Layer 3 of a small transformer language model trained on English Wikipedia (13 layers, counted from 0, width 128).
A neuron adds its activation times its output weights to the MLP's output. To switch it off is to set its activation to zero at one token and run the rest of the model.

Output weights of the MLP neurons that the questions are about. A number n stands for n times 0.0035.
n2: -34 -28 3 22 -36 57 46 8 45 28 41 5 17 41 -19 32 -52 -63 17 18 -14 -6 -7 -34 0 10 -3 49 -2 21 12 -8 34 -2 -38 58 -39 -14 -36 30 16 21 -19 -13 19 24 -52 -17 39 -19 10 -56 7 34 15 -3 21 -10 -7 8 -23 -13 -5 19 1 -5 24 29 -26 19 45 -20 2 -66 26 50 -21 -29 10 -39 6 -23 -35 19 -11 -20 -51 60 -14 18 -27 -21 -2 21 -5 25 38 34 -19 -35 -7 13 0 11 12 -29 -10 9 19 25 -16 -3 39 31 25 -8 12 -64 21 -13 3 -31 -12 -3 6 -1 -48 30
n6: -40 -16 -20 7 2 88 32 -82 27 32 -33 -6 -30 58 -20 -24 1 -86 -4 -35 -37 -17 36 20 15 -25 1 -10 -39 36 -24 -1 -12 -2 -39 44 -49 10 32 30 8 -18 -22 19 29 -23 2 -52 -22 57 8 -7 -1 17 -42 -12 0 39 -2 -7 -19 28 22 44 -27 75 45 26 30 26 -12 4 -24 -18 21 0 32 -12 29 16 16 -27 36 0 -37 -15 -49 20 -1 -13 21 -56 -21 -4 -43 33 -29 -48 -34 13 -16 14 -14 21 11 -24 -37 -4 14 5 11 13 9 18 27 15 24 15 4 6 -32 -11 47 50 -13 -14 4 30
n15: -32 1 32 58 7 53 23 8 39 -28 -35 -55 23 -53 2 -44 -43 -2 -32 -32 -2 54 53 62 -76 -21 10 29 -31 -5 18 41 -23 37 12 -47 -39 -59 6 44 13 22 -41 0 33 -35 16 67 -23 38 12 3 -5 -32 1 -33 25 -24 -6 81 -16 -24 3 -8 25 28 -39 29 15 -35 -40 -4 -91 42 48 -5 35 4 -7 2 -49 -26 28 -29 47 11 46 14 22 -33 57 -17 43 -28 11 26 -64 39 40 -23 6 -2 45 -5 -40 42 -45 18 -57 -6 -13 22 26 -15 -16 -61 18 -11 21 27 -16 40 23 22 26 -28 0 35
n20: -42 -23 0 46 -20 -25 12 17 48 -50 32 16 23 -33 41 8 33 38 -10 4 -20 -55 37 -30 16 12 5 -8 -9 49 -3 -24 -21 -1 -28 18 9 -14 0 38 44 -52 -17 -8 14 -33 19 -45 -14 -38 8 -13 -65 -54 32 -1 53 -48 24 -21 16 18 41 2 -31 21 25 43 35 -27 48 -4 13 41 -29 -39 34 -19 13 25 -8 36 -33 54 49 10 -44 -40 4 -38 47 -62 30 44 -18 -2 34 16 -33 13 -22 36 -37 -24 23 28 30 11 -17 42 -14 54 25 -6 -21 1 18 56 -4 -6 -46 -28 -37 -11 28 31 27 -8
n23: -32 10 34 -31 -23 24 15 3 4 -35 17 -12 -15 7 -21 60 3 -61 -14 20 1 -4 -38 57 -14 28 -10 31 -47 18 26 -38 -24 -70 26 -2 3 -9 18 23 63 0 -33 23 -17 -19 5 -35 17 30 -19 -50 23 -19 44 29 -12 -8 -21 -27 36 -10 13 -23 -4 -6 -42 20 17 -51 13 12 16 0 -17 33 15 -32 11 56 -30 -10 36 -24 -11 -55 -14 17 -2 -64 -13 37 17 26 32 -36 -28 5 9 -6 -64 29 32 -19 12 -29 35 -4 -6 -10 21 -25 5 -30 4 -40 2 12 37 -3 -9 11 3 19 -14 29 18 8
n25: -14 17 4 9 24 -36 53 33 14 -15 -4 28 2 7 -20 -37 -15 -39 24 -31 -8 -10 -62 -4 -23 -23 0 -31 -24 25 -15 -2 0 -2 16 40 67 12 17 3 2 8 7 7 -28 7 -16 22 -12 11 -12 4 18 12 -33 0 -35 16 25 -29 21 -4 6 -2 34 10 25 -16 -11 -44 6 -4 17 47 25 18 -48 22 70 -26 -24 48 -1 -85 29 -71 -38 -6 1 7 -31 -13 37 -2 27 -2 -11 35 -9 -17 31 47 -2 2 10 6 -1 -7 -17 20 25 3 -11 -7 8 -23 -16 2 6 2 -55 -22 -11 -23 0 13 -62 9
n92: 46 21 11 36 27 -95 1 9 36 1 -20 4 -10 0 -62 -54 -42 8 32 -31 -19 28 66 -24 13 -29 31 -65 8 0 29 -9 -16 -12 -32 -27 -32 -43 39 -2 18 -7 6 -36 1 5 24 11 45 33 -7 42 36 34 -11 -6 -27 -21 -41 -48 -30 3 -37 9 49 14 -89 -34 -11 43 -1 27 -37 5 6 2 -11 33 23 -3 -10 -11 -11 -15 -30 13 -19 -42 -66 -21 6 22 -17 -3 -53 -32 9 -9 28 21 -60 30 -35 -25 -17 -4 -28 -8 -14 -27 57 -17 -3 2 15 -11 -46 -25 -7 -37 -3 -15 49 -51 5 27 -8 -6
n110: -74 48 41 13 11 7 12 -21 -18 -7 -10 6 18 -37 43 -53 47 -39 20 21 -2 -49 19 -14 -54 23 -25 27 17 48 27 -37 -41 -3 9 -28 -25 3 -45 -38 31 10 -9 30 -16 20 -40 17 3 1 30 47 -33 -75 -47 0 -46 -26 20 -38 -58 -13 -55 11 -54 26 5 -36 25 -12 43 -3 19 -27 45 -52 29 -3 19 27 48 -12 39 22 2 -9 -27 21 -12 14 19 -6 60 -4 1 22 20 4 35 -21 27 -25 -19 6 6 12 -29 25 -18 -66 28 15 11 -43 16 -24 33 13 31 -6 22 4 -8 0 -31 35 6 24
n113: -18 -12 7 23 7 9 48 51 54 4 15 7 50 26 31 6 18 40 1 5 40 -19 -20 -8 -17 -36 0 13 39 -12 9 16 50 35 13 -19 -2 -21 18 -41 35 -26 43 -36 34 -26 -20 -41 -40 6 35 -57 14 -15 14 -44 -31 21 13 -22 -33 -67 6 28 -1 56 -6 -25 -23 9 -42 5 -9 39 0 -1 40 -17 58 19 -39 5 -4 -11 -24 -14 16 46 -31 -2 46 -10 35 5 12 -27 30 -12 50 -43 -4 -10 -5 -5 -2 -23 5 50 -24 -9 -3 10 -2 -6 6 -34 -62 47 -9 20 7 32 -4 -1 34 -10 -50 -17
n161: -23 9 -9 -12 -7 -22 25 -23 42 17 28 -14 10 6 7 24 16 46 7 -15 14 18 -17 -26 -20 9 36 -36 21 -36 -21 -3 -31 -20 0 40 6 50 13 2 8 -28 10 -26 8 -21 35 4 -56 -12 -10 -21 -24 29 -10 24 -23 -22 63 36 5 15 29 -31 -22 15 16 8 -41 -39 -2 4 -19 27 4 13 30 -10 -33 27 16 31 56 -18 24 -4 11 -11 -15 40 -23 -13 30 25 -16 -21 29 44 -21 -35 -1 17 5 6 -11 -34 13 23 37 -9 -12 -37 -40 8 22 -27 8 -4 -46 0 8 -23 21 -34 45 8 -5 -24
n176: 23 -33 -53 -5 52 -52 53 68 24 7 -47 0 -14 -28 -50 -9 -23 -21 -41 24 8 10 -56 32 13 11 9 -23 11 61 16 -5 -13 -32 -18 7 3 35 -13 -28 -49 -17 51 -12 13 -4 4 34 9 29 43 19 29 -44 -11 12 -27 -10 -26 36 28 -14 -29 -22 8 -12 13 -5 27 19 24 52 17 -17 54 13 -11 21 -16 4 21 -14 16 59 15 -14 -12 33 -4 1 9 -16 16 4 -29 -52 -25 2 30 23 -43 -16 -40 -6 4 -24 35 -14 -36 10 -14 -3 -43 22 -14 29 -55 13 1 -20 -34 -6 15 -1 37 5 -18 58
n191: -27 28 -3 21 -37 28 -54 -8 37 -21 -30 11 -39 -9 8 -5 6 39 -5 8 -26 10 14 4 -57 -7 -38 -16 9 0 10 -29 44 31 -7 34 -23 46 13 18 -46 38 -17 -44 -15 -24 -7 34 8 -45 11 2 -15 -42 2 25 -35 22 20 26 1 -12 -30 36 -5 -8 -7 -44 28 13 -45 20 -25 21 -14 -8 35 19 -60 -28 -9 6 23 -8 4 6 -21 -50 -28 36 -13 -33 42 -9 15 -51 5 -14 16 28 4 -34 -9 0 -11 -53 30 10 -11 -12 -13 53 35 0 -33 5 -13 28 -15 2 42 -3 26 77 -25 27 33 0
n202: 3 9 -3 -20 0 16 -35 -16 39 -23 -20 -20 22 22 51 27 -5 13 43 -31 -4 -30 -8 45 -16 53 12 -10 6 9 86 -55 -43 5 -17 4 -2 -13 19 -4 23 -18 -12 19 -26 3 -29 -3 -8 -31 69 -30 -6 -20 -6 -11 22 -29 0 -55 -21 -29 15 5 -48 -1 -40 -69 41 27 -61 19 5 15 28 5 16 -39 28 -28 7 -11 -24 56 29 2 -3 18 22 10 -11 31 -21 -16 -47 19 -10 -29 -4 -8 -1 7 0 46 16 8 -27 47 3 -22 28 31 42 -9 -29 7 -19 -88 -55 -44 31 -4 -6 60 45 3 -35 -15
n211: 18 -2 -21 2 -51 16 -34 -3 0 -41 -50 37 24 -22 62 0 -3 17 -33 17 36 8 -10 48 31 13 -19 -22 13 26 -32 -31 -33 45 23 -28 -29 -34 -27 40 -33 -5 23 32 16 -39 -46 -24 20 -19 -65 -4 -14 38 -18 13 0 14 -27 3 28 7 1 8 -5 -3 22 -18 -11 -20 5 21 -2 -27 3 2 -20 16 27 38 -50 -5 9 -57 45 24 -31 -30 5 43 -39 28 -39 28 3 7 -29 -18 51 49 -2 -13 -23 5 24 -18 62 10 -76 30 37 -29 6 -74 2 35 -52 -49 -17 -48 -17 44 -33 71 4 16 17 -46
n217: -18 25 -40 -43 -21 -19 -46 -1 -1 26 14 6 -2 33 -40 -17 6 -11 13 -6 6 -84 -13 -36 -23 -36 -13 24 -33 -32 -15 34 -16 -37 36 -67 -39 -66 -25 -11 1 -45 -14 12 -65 61 -27 -8 20 -29 -6 -42 54 25 -30 2 22 -56 -39 -6 32 67 19 -39 -30 46 3 11 -26 18 29 3 2 1 1 42 44 14 6 -18 66 25 14 -65 -20 -2 -16 43 1 39 45 77 66 -11 -10 27 -20 -51 -5 31 -67 -5 7 46 23 11 10 27 -1 -4 25 -1 17 -1 -3 43 -22 2 32 -19 11 25 -56 3 -19 19 -4 -25
n243: 18 5 -25 4 -9 25 23 5 -23 52 20 -36 -19 -16 18 5 32 17 25 -5 52 33 37 -28 4 1 31 14 1 -16 3 15 -17 -13 -19 -7 48 57 -13 -7 6 -15 -64 85 -17 31 27 11 15 33 12 -39 2 23 26 24 -26 -53 -4 5 32 -33 4 -18 -16 7 -47 -43 -18 -35 -20 -22 -23 34 -35 -7 67 -79 -29 -11 -12 -10 -25 30 4 10 62 0 -5 -15 -25 51 11 -64 2 52 4 19 29 25 46 40 -21 69 13 7 -23 8 -27 14 11 -45 -15 -11 -2 4 4 14 3 18 1 28 -12 -5 -35 -14 -50 -18

Each question names a token from some text and the token that comes next. It shows the activations a of the neurons there, in the order above. A number n stands for n times 0.22.

Then comes g, the gradient of the next token's log-probability with respect to the MLP's output, scaled to length 1. A neuron's effect is roughly proportional to its activation times (output weights . g). A number n stands for n times 0.0036.

" end", then "ing"
a: 4 3 -4 0 -4 -1 -4 -1 -14 0 1 -1 0 -4 1 -21
g: -14 -8 -23 -22 -22 0 -7 -4 -35 -8 -22 18 -10 -10 -3 10 -14 2 -22 15 -17 21 22 -16 -47 -49 -34 15 -47 -8 17 12 3 -2 9 -35 81 33 -29 -23 -59 2 2 -26 22 -6 15 5 -34 -6 -31 -21 -19 -17 11 -64 21 7 -67 23 36 -36 8 7 33 -32 -42 21 17 15 42 -3 42 -9 1 16 -39 4 -52 -21 15 -16 -4 9 -20 12 4 14 -22 42 -3 -11 45 12 -21 -7 -11 28 -3 -3 27 7 -26 14 -3 -15 -10 -28 -12 31 -20 -8 -27 -4 -5 -15 30 7 12 6 5 50 7 -27 7 15 -4 13
Which neuron, switched off, lowers the next token's probability most? n113

"ki", then "ma"
a: 4 -1 -1 0 -9 0 -3 0 -42 2 5 0 15 -1 -13 0
g: 27 -45 16 -9 3 -43 -4 -36 -53 23 34 30 0 0 26 11 14 11 19 -15 -30 21 11 14 -15 -29 22 -14 -24 -19 13 -38 -22 -15 -13 9 20 -42 31 13 -5 26 30 9 -6 21 8 10 -1 -28 -24 8 -13 5 -3 6 -15 11 3 45 4 -14 -63 18 2 -9 6 -19 23 -6 -25 -8 0 3 -39 9 -12 10 24 -7 8 -45 -3 -52 -5 -5 31 -4 -16 26 -19 47 8 -49 50 47 -22 -1 9 -9 -2 8 7 18 -19 -7 -29 5 -43 -13 21 -33 40 35 -5 -35 -9 -42 -15 -7 42 -53 2 -19 39 46 -36 -2
Which two neurons, each switched off alone, lower its probability most, in order? n113, n202

" her", then " gr"
a: 1 0 -5 1 0 0 2 1 0 -8 2 66 -1 -1 -2 -43
g: -26 2 -20 24 -34 3 -13 36 -20 19 45 27 23 1 -31 36 15 1 27 -55 15 -25 -19 6 -69 37 -48 -44 -29 33 10 -2 -15 -10 -11 35 -17 22 -8 -16 -4 -7 22 -36 24 -32 -37 -11 17 3 28 -14 14 -32 34 -5 11 -15 8 0 -35 -45 13 25 -7 10 -32 -60 -7 -27 -23 7 -11 0 10 -4 -12 -42 -35 -2 -21 4 -6 -32 -33 -12 -11 16 -6 -5 3 -33 11 10 7 -8 4 21 -20 -16 6 50 -12 -20 10 -22 -20 31 -23 63 -10 11 7 -45 -18 30 12 1 2 15 5 -7 -21 23 30 50 -9 -2
Which neuron, switched off, lowers the next token's probability most? n191

"R", then "our"
a: -2 1 0 2 -31 54 2 0 -6 0 0 14 -9 -1 0 1
g: 28 15 -35 -2 20 -15 5 12 39 -12 -36 23 11 11 24 -13 -35 -2 -4 51 32 -44 -29 -32 9 -34 14 -33 3 -10 48 -38 -22 -36 -28 -31 35 -21 -13 -25 24 -34 14 44 -24 -33 20 -11 5 40 18 10 -8 68 21 28 -50 28 8 -6 12 -38 23 -5 14 6 3 -6 -10 -4 8 13 -42 9 12 -2 -12 12 -33 28 25 19 -48 9 46 -17 -6 -37 -25 8 33 -32 8 -11 28 -28 10 -2 -45 28 -8 -19 16 6 -20 47 -27 -5 -7 -9 -21 37 3 -20 8 4 5 16 -26 -7 36 -12 8 12 1 12 10 -2
Which two neurons, each switched off alone, lower its probability most, in order? n25, n23

" by", then " To"
a: 0 -4 -2 0 2 0 10 0 0 0 1 -4 1 2 1 -10
g: -22 15 6 -10 -2 41 7 -21 -20 0 -1 22 53 -41 -33 21 8 0 -34 15 15 19 38 27 2 -32 -5 -16 -10 3 6 -12 6 2 6 -11 42 3 17 -22 50 58 -30 16 -40 -19 -17 -9 10 16 16 35 9 -52 32 -22 27 -9 9 4 -13 -3 13 -27 -29 -3 37 3 16 -10 4 12 -33 -8 -35 16 -41 -27 29 19 -16 13 34 -35 34 -28 15 -10 3 -46 26 34 -7 4 -26 -5 2 15 0 18 -1 -71 -4 -6 8 -29 -22 -26 2 4 -10 -25 -7 -11 1 -13 38 69 1 28 -44 -50 -17 10 15 19 -35 -11
Which neuron, switched off, raises the next token's probability most? n92

"ki", then "e"
a: 8 -2 -1 17 -9 0 -2 -1 -21 2 1 13 -3 -8 3 -1
g: -42 -22 -7 21 3 -26 11 27 -8 0 -19 -8 13 6 5 12 -38 3 41 -12 -8 5 29 0 34 -51 39 -13 -16 -21 -3 9 -2 -24 -3 -3 13 17 -24 9 -39 -28 14 54 -9 17 -10 2 -13 -22 17 12 28 17 -25 -32 -40 34 -50 5 -7 -20 -21 14 26 2 3 1 52 5 -21 -5 -23 11 51 36 3 21 25 -7 -16 16 -7 -36 -14 3 4 19 -11 75 3 14 -37 -9 40 -5 8 -4 -11 29 5 12 -2 40 24 -9 19 30 4 -17 21 -27 35 -3 23 -28 -29 4 -58 -63 -2 4 43 -22 18 4 -48 -26
Which neuron, switched off, lowers the next token's probability most? n23

"on", then "w"
a: -4 2 -4 -14 2 -10 0 -1 0 -1 -1 -2 14 -3 -1 2
g: 31 -1 13 6 -45 -37 -10 -33 -7 28 5 -14 7 5 -3 6 11 -10 -43 -25 2 36 7 43 -7 -2 -3 -2 12 21 -14 6 30 -15 4 54 6 19 22 -33 22 30 -20 -21 -28 24 -19 67 -2 -30 9 3 -37 -5 15 21 44 22 -23 32 -1 -13 -17 -2 -56 -9 -47 -54 -56 28 24 -3 27 -8 -79 -7 14 -6 43 -8 -43 -9 16 -10 13 14 -4 -13 9 -36 5 41 -5 -41 34 22 -10 32 23 -27 12 15 13 37 7 -3 16 -5 -1 11 -13 -4 5 -6 -13 13 15 -36 -9 5 -32 -6 3 -11 25 33 -15 -2
Which neuron, switched off, lowers the next token's probability most? n20

"w", then "ic"
a: 2 8 1 -1 10 2 -6 -1 -3 0 6 1 7 2 6 -1
g: -16 11 -28 26 -16 -34 -7 40 -36 -9 4 14 -16 -12 26 91 22 13 -13 33 9 13 3 1 13 -29 14 -5 1 13 4 19 9 24 -11 39 6 15 -22 16 2 -13 28 -8 48 -16 -2 -20 27 19 -4 -41 21 -28 53 -62 -7 -13 -21 -20 27 16 -20 33 15 70 14 30 31 -5 -10 38 -21 -49 1 -5 28 -33 -16 -11 16 11 26 -1 10 -22 18 14 -4 8 -5 -8 5 34 -1 11 -19 61 -1 -10 -40 2 -1 21 -5 32 -62 35 0 -19 -8 5 -12 -5 -13 -2 -12 -29 4 8 13 39 29 9 32 2 -18 -18
Which two neurons, each switched off alone, lower its probability most, in order? n23, n176

"es", then " not"
a: 2 -42 0 -1 -9 -2 1 3 0 -9 1 0 0 0 34 0
g: 17 3 -2 23 -12 -8 12 -25 35 -30 -11 -41 4 11 -36 37 58 0 15 -2 22 -19 62 -18 18 12 -14 -8 -20 -23 19 -2 -14 14 -21 6 -4 -36 56 22 16 22 19 -37 -11 -9 14 31 -17 -54 3 -6 -32 -31 -21 20 2 17 5 -23 5 20 28 -10 0 16 -31 -27 -8 31 11 21 -25 -36 28 -57 3 9 16 -7 -10 -56 -4 46 17 13 15 -23 18 -16 -15 40 3 4 9 10 13 22 -21 18 5 48 -4 4 10 -2 30 -8 -12 50 -12 3 -37 30 -26 10 -45 -12 22 0 -55 -14 -31 20 44 -26 -18 9
Which neuron, switched off, raises the next token's probability most? n217

"me", then " for"
a: 0 -35 31 -1 4 -10 0 2 -2 -1 -1 -3 0 -1 0 -8
g: -8 -40 -37 36 22 29 -42 -27 -15 13 15 71 12 -18 28 6 -3 -24 4 -21 22 11 -23 10 13 -9 35 -4 85 -2 -32 -8 12 19 -40 -13 -52 -15 -17 -9 -22 -20 45 -14 -26 10 -37 -7 10 17 -1 1 23 -9 23 1 8 5 30 21 -1 22 -21 5 22 17 17 10 33 7 -21 23 5 14 15 -25 -8 36 15 -20 -11 12 -4 -1 11 26 5 22 33 -11 36 28 -11 -16 -33 18 -20 33 24 -19 -9 57 21 -9 21 33 -59 18 12 -6 26 67 27 -3 -10 -1 1 -22 -14 24 -19 10 20 -4 18 41 -8 -15
Which neuron, switched off, lowers the next token's probability most? n15

"i", then "y"
a: -3 0 -1 -9 0 -5 0 -14 0 -2 -2 -2 -2 -15 9 -2
g: -5 -5 39 -32 -1 17 16 33 15 -57 -3 4 5 -9 8 3 21 -8 -17 25 -13 47 17 -7 -13 -18 -16 -31 26 -4 17 12 -51 16 38 24 29 -14 -38 13 -23 5 40 1 40 -15 55 -19 21 23 26 22 14 10 27 22 -6 9 25 42 44 29 7 10 -42 -4 12 2 -5 48 -7 0 -10 -41 -24 -45 13 41 39 6 24 -22 -33 -50 9 -15 -10 -48 35 7 -49 0 29 -1 -19 22 -12 -33 5 -19 -8 -1 -16 18 -47 36 -21 -28 -19 15 -1 30 0 9 -2 14 -30 -25 -23 9 -10 47 -2 -1 -8 -15 5 -12
Which neuron, switched off, raises the next token's probability most? n211